Layer 8 of a small transformer language model trained on English Wikipedia (12 layers, counted from 0, width 128).
A neuron adds its activation times its output weights to the MLP's output. To switch it off is to set its activation to zero at one token and run the rest of the model.

Output weights of the MLP neurons that the questions are about. A number n stands for (n - 500) times 0.0013.
n14: 269 500 401 384 446 490 566 537 370 457 542 459 644 629 539 445 536 518 480 527 560 573 462 531 487 464 359 503 635 397 633 416 742 346 614 611 519 556 618 479 611 510 557 475 417 390 399 621 543 514 751 941 663 341 583 413 567 475 358 471 252 446 724 546 500 546 384 429 580 409 557 521 461 544 458 474 654 349 402 472 450 344 387 544 475 572 390 435 434 307 496 363 598 500 654 483 567 672 432 740 514 243 426 636 401 382 662 518 490 599 331 639 456 408 529 507 604 620 361 609 246 270 493 566 410 334 480 314
n38: 530 489 646 493 500 434 384 553 601 517 219 833 500 374 432 500 583 605 444 631 443 581 304 401 594 412 269 460 469 515 522 703 520 426 603 536 265 524 584 456 570 386 479 639 358 388 543 515 339 735 479 500 413 451 989 440 343 705 410 504 405 420 530 428 367 598 563 311 496 443 440 573 354 392 425 568 422 285 527 493 265 508 686 603 469 638 511 524 513 577 628 471 183 166 405 680 464 510 634 518 460 302 443 434 426 538 403 466 632 380 573 504 559 244 446 329 330 460 423 561 334 585 581 651 507 463 262 581
n48: 569 595 476 628 582 631 465 390 354 149 624 474 768 473 669 676 459 374 481 564 591 519 540 520 288 612 630 494 560 346 530 506 485 422 435 429 577 597 465 574 507 585 410 315 374 474 510 345 430 473 421 630 465 561 302 580 745 292 265 465 390 733 432 448 441 352 473 579 510 448 464 436 619 595 480 485 676 450 577 616 821 479 253 536 517 415 426 385 412 445 634 507 391 712 583 503 391 544 704 451 450 363 429 571 322 399 459 476 435 435 402 510 646 394 740 448 520 560 466 286 349 564 571 533 618 554 444 320
n97: 688 335 520 606 391 461 452 696 563 636 578 352 330 461 679 396 527 543 306 453 538 569 507 445 353 602 513 524 503 493 549 348 536 480 595 509 414 353 348 536 562 534 506 393 261 294 675 547 476 424 552 347 654 473 630 610 354 324 433 600 309 750 559 288 392 574 355 530 500 484 535 438 520 380 566 525 424 396 579 444 482 462 428 402 636 414 506 522 570 631 435 254 543 561 679 615 338 393 478 564 627 465 465 638 358 515 613 710 509 689 586 457 377 734 575 342 549 345 431 471 454 510 618 516 379 580 305 500
n102: 379 347 519 570 442 238 539 593 556 597 733 446 622 381 530 504 466 317 496 564 571 514 219 419 503 738 447 399 531 398 537 797 475 418 354 128 549 547 363 470 474 365 780 489 392 311 669 409 550 366 431 419 601 444 768 465 350 740 461 317 599 565 347 644 332 632 359 458 585 425 539 331 552 627 433 403 530 456 310 279 524 431 702 660 607 479 705 561 557 450 364 431 377 413 424 352 634 569 645 576 268 532 596 547 523 431 399 366 521 537 497 637 420 666 362 340 515 482 744 417 563 556 548 493 507 545 634 636
n103: 227 629 496 466 604 589 653 493 504 555 403 437 574 568 485 553 507 396 466 377 634 635 658 609 503 419 620 335 272 453 457 393 543 511 304 682 317 538 441 450 553 274 289 464 493 457 472 460 648 597 477 415 222 619 391 211 385 449 483 530 511 460 593 558 562 663 389 394 564 510 582 535 478 779 475 465 392 588 712 540 426 478 391 462 511 437 592 260 551 652 485 609 529 581 753 611 530 530 430 881 454 368 589 414 587 650 540 257 651 572 500 479 386 504 375 537 525 539 397 545 728 504 564 560 365 749 375 355
n143: 391 510 315 471 399 514 380 483 597 230 537 574 557 420 539 572 676 587 523 467 520 405 332 599 768 439 600 447 674 475 472 500 359 587 527 480 519 736 322 562 732 597 381 454 535 522 436 458 464 444 558 418 448 556 258 533 490 429 527 562 688 607 639 387 593 574 594 539 759 726 583 758 420 691 792 402 719 497 594 783 610 425 507 387 429 636 414 698 438 588 460 503 573 415 688 500 542 516 601 409 630 698 510 333 639 594 472 414 567 573 452 617 598 468 664 422 648 592 503 277 459 452 372 455 690 538 443 503
n168: 458 534 637 443 632 417 484 355 409 621 622 456 725 281 450 470 830 447 482 579 536 425 614 251 442 617 366 250 563 412 783 616 604 674 402 493 685 468 434 477 609 493 424 454 627 524 303 488 590 462 324 381 556 592 411 241 390 639 467 401 574 484 455 226 663 481 685 615 391 609 341 593 656 437 276 729 606 411 543 447 702 555 761 605 543 525 680 471 415 387 670 541 610 526 450 808 559 472 526 650 608 387 409 326 591 415 523 554 475 648 430 534 380 320 457 353 260 545 444 529 410 658 654 451 718 530 427 478
n171: 647 344 317 650 484 403 542 435 706 454 460 622 594 530 396 324 418 520 452 429 519 417 613 537 420 545 474 485 402 555 547 458 456 423 646 717 438 572 555 781 503 519 494 503 601 660 467 459 302 514 481 646 711 313 470 391 517 313 617 659 470 639 625 641 542 517 493 490 319 555 481 273 480 398 442 547 453 722 454 667 371 633 401 561 431 588 584 474 560 332 634 288 415 450 427 680 625 375 575 409 620 258 529 468 347 519 558 583 300 656 459 530 630 685 556 421 564 563 533 658 413 355 259 613 423 541 457 530
n188: 580 596 493 513 433 500 285 428 782 285 748 637 564 315 426 385 535 424 555 451 553 458 629 348 531 327 487 481 518 451 524 629 613 514 687 497 377 558 433 670 514 516 507 656 319 615 586 552 415 541 538 422 487 524 624 307 241 440 765 756 567 447 548 581 581 448 641 521 670 493 235 273 597 525 393 481 431 480 546 614 766 319 400 740 585 548 516 455 727 413 514 652 555 463 672 510 484 462 360 357 520 487 632 496 547 465 566 486 480 479 478 370 694 382 514 391 663 493 408 543 391 391 439 578 442 365 297 585
n216: 541 412 423 583 507 489 363 703 643 572 610 393 492 569 511 464 467 764 451 535 339 610 649 389 573 568 381 576 945 581 329 507 416 671 500 486 504 395 579 457 504 524 583 596 672 224 468 533 541 690 643 442 422 169 471 448 338 676 563 400 335 612 471 325 534 452 489 667 533 605 646 410 342 451 551 188 398 342 405 570 337 553 500 556 485 582 389 296 401 437 508 554 328 575 582 613 190 625 468 475 558 627 346 676 462 578 320 429 605 471 361 554 703 430 447 448 355 547 409 528 438 762 696 399 551 349 511 576
n217: 478 381 649 272 468 428 643 285 601 555 254 405 600 601 360 514 441 511 339 620 448 490 799 578 595 731 638 536 496 478 442 448 615 532 268 337 759 481 615 421 554 473 459 712 618 453 329 386 612 583 547 624 567 496 735 644 565 722 538 485 365 337 356 238 582 434 558 408 608 362 490 557 562 616 453 664 569 362 455 325 520 608 575 597 559 255 222 516 457 503 511 617 312 581 544 419 612 517 447 517 611 434 552 557 546 355 297 444 552 348 470 575 692 581 515 345 500 596 436 500 500 579 826 636 590 536 454 407
n246: 432 596 397 450 462 440 747 581 412 376 706 524 544 616 532 438 557 390 637 749 588 457 192 583 356 758 459 340 419 407 789 449 349 373 490 470 66 358 569 405 381 330 540 493 676 569 544 439 391 348 536 507 388 454 536 490 422 670 520 459 396 457 761 446 428 590 514 389 549 581 675 528 585 559 596 664 327 493 287 504 646 460 518 510 551 309 315 442 145 593 552 455 528 376 374 394 293 490 569 449 601 428 568 519 541 513 663 504 466 638 631 591 484 579 613 399 595 604 535 596 567 556 661 388 511 511 531 427
n254: 464 520 540 504 385 598 194 553 683 421 380 670 423 433 411 484 633 520 470 519 693 376 739 422 464 304 868 565 475 636 591 500 487 385 580 413 642 328 614 461 263 456 462 448 572 594 343 625 374 611 312 270 544 512 295 432 440 297 630 691 364 630 187 484 614 761 698 492 476 417 629 798 524 377 409 406 464 422 413 400 668 455 537 572 602 400 459 413 617 468 512 383 675 426 816 577 244 393 411 557 379 504 633 351 550 844 556 406 758 329 511 453 231 520 712 516 622 461 590 612 654 461 417 410 531 580 504 516
n290: 427 460 595 616 437 482 670 316 580 638 582 623 217 568 611 443 606 365 438 586 753 479 504 550 533 496 476 507 523 606 482 417 413 435 438 514 224 439 559 604 586 483 218 438 402 531 650 633 377 627 588 432 561 372 512 531 464 585 549 489 425 556 399 684 478 746 688 382 421 455 590 521 634 511 496 500 514 582 496 744 193 332 179 192 440 581 448 591 436 225 436 344 467 666 600 514 461 648 563 559 382 472 552 382 511 594 529 195 445 525 534 611 406 298 571 448 554 525 432 697 655 414 565 261 579 675 489 568
n316: 324 542 720 480 706 314 558 663 535 558 567 436 628 600 518 466 725 312 662 318 470 825 474 357 550 536 666 547 399 412 524 627 481 410 646 513 542 485 472 407 645 587 546 651 440 537 523 599 600 681 464 507 536 483 605 497 629 450 564 562 503 539 427 500 443 398 486 281 569 424 589 514 458 460 611 590 497 514 424 364 583 435 388 503 564 287 444 603 668 509 594 643 274 619 450 675 670 587 520 446 706 376 487 402 620 617 831 507 653 486 426 521 571 356 521 419 538 568 414 622 800 272 517 527 541 643 513 743

Each question names a token from some text and the token that comes next. It shows the activations a of the neurons there, in the order above. A number n stands for (n - 500) times 0.045.

Then comes g, the gradient of the next token's log-probability with respect to the MLP's output, scaled to length 1. A neuron's effect is roughly proportional to its activation times (output weights . g). A number n stands for (n - 500) times 0.00074.

"oll", then "ed"
a: 507 505 541 498 519 505 432 497 470 488 501 502 505 485 510 510
g: 527 590 430 588 391 372 639 468 435 443 231 590 420 520 238 616 673 233 492 408 623 530 490 310 479 573 579 470 570 677 488 591 750 749 525 377 545 399 537 638 466 501 831 484 288 380 412 578 365 407 378 605 504 394 578 488 640 328 362 593 470 635 395 456 263 453 567 528 544 419 559 409 557 423 476 612 476 362 384 601 612 562 375 463 503 554 416 343 733 473 537 430 486 362 525 506 267 409 843 365 230 621 449 583 647 518 358 532 463 312 423 424 569 338 610 552 542 555 548 380 512 492 378 375 635 589 394 553
Which neuron, switched off, lowers the next token's probability most? n48

"ad", then " off"
a: 506 450 497 503 549 492 511 502 491 500 500 499 489 278 500 559
g: 232 423 590 528 585 369 474 506 694 603 538 391 493 642 723 716 501 496 381 410 507 324 577 532 531 380 546 433 780 535 580 558 442 456 543 569 650 672 395 611 470 529 323 657 529 613 373 491 583 606 422 313 593 604 682 382 625 568 372 391 571 381 437 548 472 447 623 310 542 549 445 429 544 265 679 538 510 355 497 512 346 503 577 383 567 480 496 348 306 518 480 167 612 549 345 496 672 635 445 539 456 355 665 360 283 520 492 614 608 520 459 655 417 472 521 687 755 504 350 693 342 293 414 538 362 745 544 430
Which neuron, switched off, lowers the next token's probability most? n316

" f", then "ut"
a: 509 502 501 517 499 459 561 494 499 488 497 500 482 502 537 499
g: 491 427 504 511 357 584 588 503 492 520 796 470 485 487 563 251 386 486 565 481 425 356 445 458 356 300 482 570 350 671 288 356 467 652 654 186 475 501 406 365 329 444 579 408 605 533 526 581 384 221 618 491 492 594 376 582 835 694 501 433 420 478 532 620 384 560 348 474 665 485 538 474 467 372 457 449 363 384 308 313 601 504 492 444 630 844 369 555 526 562 616 381 201 526 500 535 458 529 474 601 607 750 449 334 476 568 379 731 345 598 532 640 455 640 595 594 470 636 535 498 500 406 347 492 619 473 456 450
Which neuron, switched off, lowers the next token's probability most? n103

" the", then " B"
a: 510 495 502 556 504 499 492 498 502 488 486 498 504 485 533 490
g: 695 464 480 636 255 487 549 397 583 537 542 469 442 251 667 539 428 309 483 605 437 376 577 573 581 548 279 456 373 279 716 362 444 710 516 402 286 489 477 572 553 417 697 509 506 631 518 438 612 584 442 481 647 554 301 436 658 527 428 584 694 555 687 376 557 515 559 568 507 492 427 581 321 398 537 411 722 433 699 558 464 362 480 355 621 489 366 259 435 410 359 574 666 485 453 538 473 630 578 518 766 471 601 829 483 633 376 509 530 362 365 544 242 580 366 441 384 638 599 338 506 442 309 575 626 537 494 670
Which neuron, switched off, lowers the next token's probability most? n97

".", then " C"
a: 492 491 498 501 496 500 725 494 500 442 503 500 511 503 498 487
g: 521 380 656 708 365 440 555 509 607 474 421 463 322 602 448 502 470 352 555 629 487 354 491 512 515 250 302 562 212 526 471 460 510 562 409 405 567 427 529 409 551 307 679 570 683 596 614 376 527 336 351 553 897 583 616 522 504 649 458 620 624 447 413 428 617 570 507 457 572 623 736 420 623 286 626 573 306 625 322 499 425 517 655 427 544 508 451 518 264 644 457 320 555 384 509 704 567 630 395 555 592 828 445 710 383 440 469 573 551 611 435 679 425 459 654 738 562 442 315 498 544 485 400 525 467 569 452 590
Which neuron, switched off, lowers the next token's probability most? n188

"om", then "ics"
a: 498 482 495 508 523 518 493 503 497 506 497 467 500 506 504 553
g: 510 525 539 437 530 397 509 563 673 504 642 518 577 564 525 391 550 518 668 652 480 439 491 561 356 693 682 529 583 401 400 344 323 428 424 579 508 194 585 362 434 526 501 498 455 517 529 378 491 469 543 788 653 562 622 498 357 655 568 557 451 479 114 480 445 598 560 513 295 344 696 548 310 470 487 349 632 698 751 212 458 495 641 302 640 429 436 300 565 401 477 492 297 619 596 570 482 685 513 594 682 461 691 437 543 394 473 605 590 554 539 384 526 222 603 425 410 320 278 545 403 439 474 569 564 549 626 425
Which neuron, switched off, lowers the next token's probability most? n316

"g", then " M"
a: 497 513 508 507 514 472 500 417 569 495 506 492 361 501 503 501
g: 417 388 358 467 360 532 321 660 523 544 454 496 601 521 535 704 560 429 230 572 631 683 313 269 585 487 660 542 449 471 646 545 465 607 529 682 589 463 477 439 584 499 463 508 490 471 528 622 499 576 273 598 183 455 437 376 727 352 590 357 555 258 579 333 467 454 597 405 610 397 463 272 540 297 463 341 301 610 521 485 371 578 574 525 565 700 518 375 289 502 490 290 340 644 374 591 442 507 724 626 404 406 580 527 379 612 436 584 594 660 585 635 474 470 375 484 372 662 576 354 400 308 284 417 679 490 443 568
Which two neurons, each switched off alone, lower its probability most, in order? n171, n246

" ", then "20"
a: 501 519 498 489 505 513 494 502 490 512 479 566 526 520 499 498
g: 432 505 462 389 397 508 586 494 343 376 518 372 590 463 449 565 629 555 353 610 470 638 430 412 771 580 483 601 737 428 344 449 541 513 409 698 433 559 597 432 497 537 214 615 520 389 459 355 640 613 638 679 417 621 438 752 555 495 443 602 517 594 397 429 609 546 556 349 598 473 550 213 437 537 560 495 608 474 475 399 565 519 502 606 347 500 460 271 477 775 593 338 321 483 737 381 502 415 684 774 365 689 522 495 821 353 463 450 463 422 420 489 355 496 405 322 387 671 752 391 569 456 560 371 452 382 453 350
Which neuron, switched off, lowers the next token's probability most? n217

"a", then "ug"
a: 509 503 496 500 520 506 504 502 498 472 501 487 490 488 508 503
g: 562 377 515 660 481 671 602 732 721 460 629 568 349 346 455 604 503 623 433 675 618 357 485 421 566 512 488 613 541 491 383 363 607 367 735 437 374 738 531 445 431 188 352 331 361 566 555 433 373 449 535 425 376 456 621 267 431 501 558 506 420 413 412 274 352 398 501 618 633 589 341 514 684 468 476 517 430 414 378 670 481 438 566 433 475 353 280 551 667 512 484 688 584 585 332 327 469 415 494 502 512 705 713 511 459 424 577 747 438 373 611 631 716 624 685 357 589 455 341 469 506 495 679 491 402 569 321 404
Which neuron, switched off, raises the next token's probability most? n188

"ut", then " E"
a: 543 502 481 493 499 503 525 513 478 500 512 507 501 504 498 495
g: 321 434 599 526 417 706 490 330 505 597 460 550 348 397 428 440 337 564 453 747 676 514 484 375 534 567 581 514 356 738 450 525 318 511 457 671 540 532 341 413 468 475 574 535 488 312 531 514 672 553 398 551 465 663 411 529 583 749 632 440 525 502 615 510 576 321 686 243 611 585 340 542 483 539 765 333 735 747 423 610 399 417 635 386 628 498 548 475 399 681 380 545 294 352 496 498 557 469 404 342 680 559 695 553 295 578 645 445 768 506 394 558 514 725 423 293 529 569 402 456 635 538 547 607 517 384 624 632
Which neuron, switched off, raises the next token's probability most? n14

" the", then " University"
a: 519 497 501 531 487 516 510 502 502 521 495 513 504 490 630 503
g: 865 418 520 759 449 491 634 626 469 523 483 619 438 294 599 529 606 288 456 527 244 474 613 639 421 455 511 417 527 233 436 379 247 580 381 539 406 551 470 575 387 338 584 616 487 481 496 471 458 602 415 833 421 580 555 357 395 505 370 494 399 459 501 358 434 614 406 639 547 639 557 559 264 354 631 504 459 692 748 481 551 293 547 357 394 584 495 606 495 363 217 304 517 389 668 624 498 471 526 297 394 285 477 417 720 417 647 577 657 563 405 436 464 455 544 410 483 511 525 522 498 478 569 510 658 564 609 536
Which neuron, switched off, lowers the next token's probability most? n290

" Y", then "ou"
a: 485 526 479 487 505 502 507 509 509 505 505 559 591 980 484 509
g: 533 399 535 258 294 572 394 805 369 274 485 566 384 416 679 425 384 596 549 583 596 690 534 399 476 632 616 464 706 543 305 525 316 519 573 488 439 524 563 495 622 437 230 426 232 535 505 461 535 824 533 346 563 440 449 478 523 399 507 345 649 547 751 433 475 486 566 620 307 519 788 503 469 606 443 386 528 372 358 450 560 487 486 621 370 492 319 363 480 595 318 540 462 668 647 288 550 410 492 558 574 736 468 421 522 652 502 705 682 594 484 633 554 336 369 626 499 465 373 512 493 467 356 481 464 390 377 442
Which neuron, switched off, lowers the next token's probability most? n254

"y", then "\n"
a: 500 381 501 502 504 521 494 550 535 491 502 493 589 674 593 492
g: 348 635 426 339 514 468 231 578 643 676 473 587 666 533 347 573 673 673 491 438 534 406 315 414 510 608 412 292 419 380 624 544 440 371 559 488 712 298 447 542 560 589 439 615 393 612 603 363 539 464 865 446 696 590 492 302 480 558 671 473 558 509 696 433 553 390 477 597 463 532 572 300 430 474 523 553 487 457 604 559 546 414 489 509 528 544 678 659 332 290 587 731 585 704 538 510 782 571 386 531 481 414 707 333 352 433 533 378 510 722 579 559 377 487 378 568 514 791 507 456 346 629 450 563 367 618 587 456
Which neuron, switched off, raises the next token's probability most? n254

"le", then "k"
a: 504 496 463 501 499 500 489 496 500 492 461 501 601 484 500 500
g: 619 472 401 668 412 591 492 625 303 533 574 454 467 443 647 468 703 495 682 512 599 586 418 425 618 581 504 487 397 550 504 411 430 326 280 627 389 512 693 350 589 526 335 700 695 698 298 551 580 611 515 400 404 456 420 530 678 623 598 382 437 530 445 564 323 477 208 390 492 528 483 654 523 359 534 410 555 570 673 508 697 468 449 735 496 560 758 644 381 576 513 476 512 595 638 373 335 537 432 484 509 494 565 436 420 510 295 469 166 655 513 530 657 608 649 342 337 437 475 150 643 332 471 516 438 497 622 622
Which neuron, switched off, lowers the next token's probability most? n246

"ix", then "x"
a: 513 499 506 489 497 504 496 492 501 502 505 508 489 502 454 511
g: 584 658 528 765 470 412 486 641 553 682 396 579 449 501 578 517 221 399 666 422 385 382 559 451 294 202 564 516 484 577 649 529 430 348 441 626 520 500 305 422 503 498 441 428 458 595 352 517 356 415 611 608 587 510 423 395 683 574 337 635 631 360 511 570 411 557 484 913 585 489 546 523 501 406 396 565 585 508 656 363 557 260 368 571 512 555 472 569 615 344 430 340 819 560 721 310 489 434 544 348 623 716 434 602 686 370 625 583 460 383 558 668 476 661 603 417 411 422 613 553 416 518 454 516 330 446 400 405
Which neuron, switched off, lowers the next token's probability most? n290

"as", then "ic"
a: 465 495 317 504 506 502 485 501 498 503 493 504 499 497 482 505
g: 377 435 642 498 494 460 387 505 572 503 319 523 524 561 457 611 333 252 369 455 416 338 450 282 667 603 527 471 584 514 535 373 561 603 523 532 492 513 512 610 504 575 562 562 492 515 774 418 334 356 429 545 408 368 446 212 680 256 544 423 519 570 614 499 211 650 363 517 559 485 449 399 528 513 563 622 545 743 405 595 522 436 435 507 435 422 595 738 289 297 677 465 552 541 394 519 518 615 678 398 368 758 183 633 618 454 707 499 521 337 687 578 470 605 379 763 566 489 604 668 468 528 348 533 548 680 429 517
Which neuron, switched off, raises the next token's probability most? n48

" of", then " Ar"
a: 484 490 522 492 391 491 488 495 502 544 491 490 490 509 499 487
g: 538 544 621 579 548 588 295 634 488 349 576 309 350 452 333 490 508 454 390 337 553 484 601 750 694 356 533 382 597 454 560 474 642 287 528 450 487 415 332 579 507 767 476 361 422 538 410 586 528 748 704 674 234 368 520 422 410 477 473 609 656 272 529 359 417 598 569 528 605 555 514 413 478 523 577 628 685 402 585 461 446 311 331 466 475 561 235 431 711 540 363 568 426 404 622 733 569 531 452 567 410 585 456 615 423 384 528 336 546 687 406 572 364 467 504 293 468 515 305 658 478 467 500 604 377 561 401 826
Which neuron, switched off, lowers the next token's probability most? n102

"ed", then "o"
a: 498 502 577 490 439 506 439 489 504 508 509 505 517 504 503 501
g: 687 577 598 471 411 529 542 590 476 485 572 558 306 374 829 373 360 448 469 495 496 348 539 422 550 553 499 471 319 540 507 272 457 497 439 281 401 369 699 488 513 465 457 564 344 478 443 622 314 272 531 522 372 239 380 408 464 514 390 806 342 470 475 498 295 568 660 433 506 424 471 338 538 573 602 418 487 400 411 610 429 526 509 581 578 522 136 462 410 749 557 561 731 454 829 561 342 378 372 544 464 578 414 596 640 521 456 500 683 322 366 514 419 550 668 625 540 563 503 633 510 548 516 567 643 274 450 627
Which neuron, switched off, lowers the next token's probability most? n102

"ib", then "le"
a: 389 484 497 510 477 571 499 447 492 493 510 503 500 500 493 333
g: 274 364 478 621 238 488 464 493 432 501 332 638 447 477 528 466 614 489 449 567 502 300 441 479 448 592 437 344 541 480 724 568 369 330 414 302 469 562 741 586 465 469 504 445 582 358 608 439 814 607 653 237 430 356 560 597 428 555 467 598 167 468 510 518 640 623 498 323 412 496 375 663 746 448 372 547 404 592 629 511 500 612 315 538 563 462 334 267 504 369 539 713 497 425 364 485 355 538 449 342 475 578 394 398 487 419 650 616 194 440 429 397 597 442 627 350 607 469 587 252 640 580 429 550 490 566 401 485
Which neuron, switched off, lowers the next token's probability most? n316

"erson", then "n"
a: 510 489 501 488 494 487 506 503 497 488 510 584 504 453 493 530
g: 500 425 576 402 532 436 498 337 466 573 598 544 435 580 608 264 495 358 281 624 589 514 455 533 330 286 467 495 370 368 411 366 298 295 289 622 283 810 623 389 578 579 631 545 427 455 462 471 529 525 524 442 557 384 452 715 541 534 443 443 281 489 467 483 480 576 413 327 578 532 604 575 567 610 802 456 413 434 673 641 516 565 347 510 636 641 772 681 428 573 598 627 395 631 455 823 439 440 632 543 637 448 465 510 556 359 506 576 564 302 557 300 464 658 402 284 468 301 624 468 566 452 573 454 508 331 629 629
Which neuron, switched off, lowers the next token's probability most? n254

" as", then " he"
a: 501 470 496 489 515 495 503 487 515 543 502 494 493 509 501 500
g: 493 558 477 299 394 668 477 579 420 390 549 546 541 592 591 442 338 456 505 402 357 456 385 747 657 24 386 342 566 508 448 474 367 584 428 568 377 433 526 525 518 479 397 668 427 583 714 635 536 577 682 147 631 611 611 549 464 427 784 309 349 524 604 578 551 532 486 341 503 650 399 506 314 354 601 599 645 508 409 335 422 564 521 438 524 663 415 522 601 630 547 569 633 516 394 563 427 405 320 476 635 393 371 538 456 556 485 540 434 506 616 312 501 225 630 623 608 343 404 554 594 464 364 425 453 682 649 532
Which neuron, switched off, lowers the next token's probability most? n188

")\n", then " "
a: 498 492 498 494 497 507 499 503 511 469 512 498 481 500 501 514
g: 561 518 345 491 311 439 369 527 636 610 561 629 653 525 698 382 601 394 490 655 549 604 401 642 612 645 508 555 521 478 562 545 663 454 577 489 565 508 635 595 356 323 391 363 256 731 592 574 400 186 528 325 395 570 272 468 374 445 711 592 577 592 409 352 474 455 523 632 399 649 585 191 583 419 483 533 594 639 336 464 208 323 384 602 362 552 411 460 297 328 510 608 708 476 551 535 477 408 470 671 480 467 518 445 367 596 439 691 608 543 652 482 550 392 380 435 490 251 704 526 370 497 446 381 375 519 544 386
Which neuron, switched off, raises the next token's probability most? n188

" H", then "ave"
a: 499 491 498 507 502 500 502 499 501 498 515 480 533 492 492 499
g: 494 277 329 461 475 577 548 434 391 316 455 346 495 569 562 331 463 637 521 415 688 350 429 448 638 388 804 559 576 617 349 448 367 462 613 459 508 569 596 744 391 384 464 463 379 450 645 371 511 491 271 449 586 720 456 451 381 572 664 461 476 580 422 544 437 619 406 645 419 453 376 495 446 296 462 308 428 586 275 390 650 558 588 565 438 627 582 428 459 631 624 479 377 361 357 256 514 338 530 589 334 425 326 502 653 504 583 575 357 519 584 269 850 501 492 517 509 682 415 492 495 338 349 370 263 444 424 324
Which neuron, switched off, lowers the next token's probability most? n217

" on", then " v"
a: 453 500 558 497 517 496 492 500 497 309 543 501 499 482 464 445
g: 317 518 315 782 594 324 508 532 818 459 480 426 663 493 503 566 475 468 417 508 613 406 432 368 658 556 523 570 573 645 636 573 483 526 614 276 403 452 340 738 776 573 519 511 609 433 434 378 735 680 511 363 507 276 550 559 678 480 563 542 605 304 553 328 339 462 384 501 577 446 417 433 609 657 565 581 462 403 595 489 585 608 533 513 760 642 453 471 471 631 226 520 465 607 337 369 375 480 694 554 458 702 567 258 606 450 417 336 357 521 476 616 578 530 533 594 494 650 719 545 437 555 671 621 502 468 552 666
Which neuron, switched off, raises the next token's probability most? n188

" was", then " app"
a: 506 490 496 502 503 536 511 500 438 574 526 492 499 497 507 499
g: 498 624 667 485 469 422 508 506 323 539 533 533 563 426 731 640 726 593 460 469 383 501 466 633 480 756 499 583 526 488 697 463 425 498 491 499 611 424 573 608 689 578 496 611 528 495 377 429 337 738 673 299 648 420 472 542 546 543 483 607 425 587 537 492 584 502 464 353 479 387 414 387 468 373 581 572 870 553 519 545 674 344 667 438 794 674 475 704 612 464 713 757 823 612 472 464 589 505 402 582 335 527 522 560 516 417 506 646 530 331 403 458 367 663 470 385 723 567 457 675 643 305 393 484 464 284 564 459
Which neuron, switched off, raises the next token's probability most? n103

"eat", then "s"
a: 865 495 498 504 502 489 504 542 489 503 507 505 496 501 503 468
g: 449 448 432 523 638 387 650 416 463 447 227 496 502 423 362 541 766 738 422 455 513 597 624 712 438 786 602 263 395 621 620 633 507 412 621 602 392 561 572 460 527 407 574 561 628 406 527 711 284 651 542 511 604 493 440 683 588 424 607 183 515 595 578 410 529 487 623 205 487 539 297 430 484 514 470 376 449 510 516 508 570 606 449 511 563 549 264 185 457 401 528 454 569 564 594 521 318 470 345 529 624 529 364 663 548 600 373 272 593 521 365 673 290 605 324 494 594 483 398 577 436 320 491 523 539 649 444 568
Which neuron, switched off, lowers the next token's probability most? n14

"y", then "l"
a: 504 311 497 504 511 500 499 482 502 498 479 506 537 487 493 497
g: 416 429 416 390 466 411 684 386 497 279 438 402 343 442 500 577 628 585 525 468 533 442 573 841 492 310 476 385 505 611 428 448 596 497 562 412 490 376 552 562 326 651 476 593 552 532 696 189 669 500 705 624 818 463 442 599 422 526 449 528 329 855 620 642 528 619 459 755 441 447 604 573 513 573 659 642 393 601 691 608 509 533 466 598 337 503 482 636 345 454 459 556 531 406 594 406 590 686 495 452 636 812 457 456 405 382 353 578 455 579 439 659 392 470 459 619 572 227 500 629 618 564 554 490 449 529 638 383
Which neuron, switched off, lowers the next token's probability most? n38

"ident", then " of"
a: 574 503 522 501 501 506 511 500 468 497 503 413 497 522 498 494
g: 585 651 478 775 534 436 563 274 475 575 556 354 480 625 404 622 397 569 431 406 311 347 467 491 680 542 489 446 551 445 370 504 654 421 495 593 767 449 533 405 385 354 639 443 504 599 601 676 634 625 318 402 512 595 419 293 568 676 455 621 542 289 535 489 274 451 692 828 607 244 254 408 648 514 325 502 566 562 390 633 553 362 499 558 425 517 388 519 399 563 336 707 531 414 351 685 530 488 615 318 615 585 288 620 512 445 442 585 383 646 508 625 502 343 524 695 622 642 498 557 633 551 471 619 486 568 603 453
Which neuron, switched off, raises the next token's probability most? n14

"in", then " was"
a: 586 487 502 497 514 505 382 488 499 495 508 511 506 501 495 500
g: 433 701 562 514 380 573 277 669 225 513 344 379 441 399 502 327 510 458 723 429 463 500 440 449 341 614 572 663 559 503 582 577 497 510 370 505 554 538 532 423 521 620 473 324 545 527 479 276 559 616 567 507 354 669 708 350 430 638 396 524 404 589 425 671 506 406 702 384 609 602 567 622 335 585 226 559 255 436 485 422 392 395 640 431 212 425 390 642 588 612 404 502 507 521 424 360 507 484 585 564 356 533 259 362 479 626 628 430 618 570 539 331 509 570 436 750 823 552 459 426 415 579 756 337 479 618 490 459
Which neuron, switched off, lowers the next token's probability most? n143

"v", then "is"
a: 517 468 517 536 520 504 486 499 490 490 511 499 502 518 500 499
g: 369 723 363 364 293 601 535 606 292 467 697 522 743 481 581 598 387 419 537 344 444 379 559 429 513 542 308 444 499 464 643 506 390 591 394 515 582 381 378 354 432 540 402 620 560 496 463 393 363 681 475 676 402 467 327 525 560 445 601 621 668 320 542 601 614 680 444 262 442 431 570 519 480 447 574 652 668 441 613 527 549 475 486 589 374 517 335 735 424 543 328 348 813 497 574 720 477 484 516 544 605 698 539 523 464 540 427 700 420 474 300 548 431 780 452 431 528 255 452 500 359 512 269 518 290 574 468 722
Which neuron, switched off, lowers the next token's probability most? n38

"ed", then ","
a: 497 540 517 516 436 502 505 502 523 501 487 504 492 504 497 500
g: 472 367 488 166 520 526 310 379 617 544 465 655 467 394 445 422 826 592 528 360 460 611 422 455 409 364 458 384 450 487 617 490 627 491 525 471 552 670 165 546 459 500 376 542 473 547 691 615 298 479 357 372 771 476 645 435 316 560 605 437 483 353 578 427 525 565 379 432 472 595 355 547 564 566 463 699 459 479 507 582 513 629 436 493 501 671 452 527 483 509 435 449 442 673 642 567 380 641 542 574 645 759 751 713 527 471 314 279 539 275 394 544 488 486 641 662 371 602 280 578 465 533 784 426 365 586 560 510
Which neuron, switched off, lowers the next token's probability most? n38

"N", then "00"
a: 509 495 488 498 503 500 512 499 501 481 501 498 475 498 521 490
g: 523 439 591 504 476 598 375 555 290 569 441 395 518 516 396 491 458 479 323 694 596 751 528 680 534 374 808 656 676 486 550 368 438 550 351 283 691 629 591 518 505 444 644 422 581 379 563 623 303 331 257 607 397 545 634 681 575 412 553 440 340 531 646 480 630 404 775 649 209 558 454 643 350 444 571 570 487 509 369 376 498 316 355 599 362 450 430 442 407 368 489 404 321 380 518 629 503 604 561 477 217 414 418 482 832 491 467 649 538 483 608 441 497 583 522 414 414 753 436 495 486 482 568 501 496 548 499 620
Which neuron, switched off, lowers the next token's probability most? n188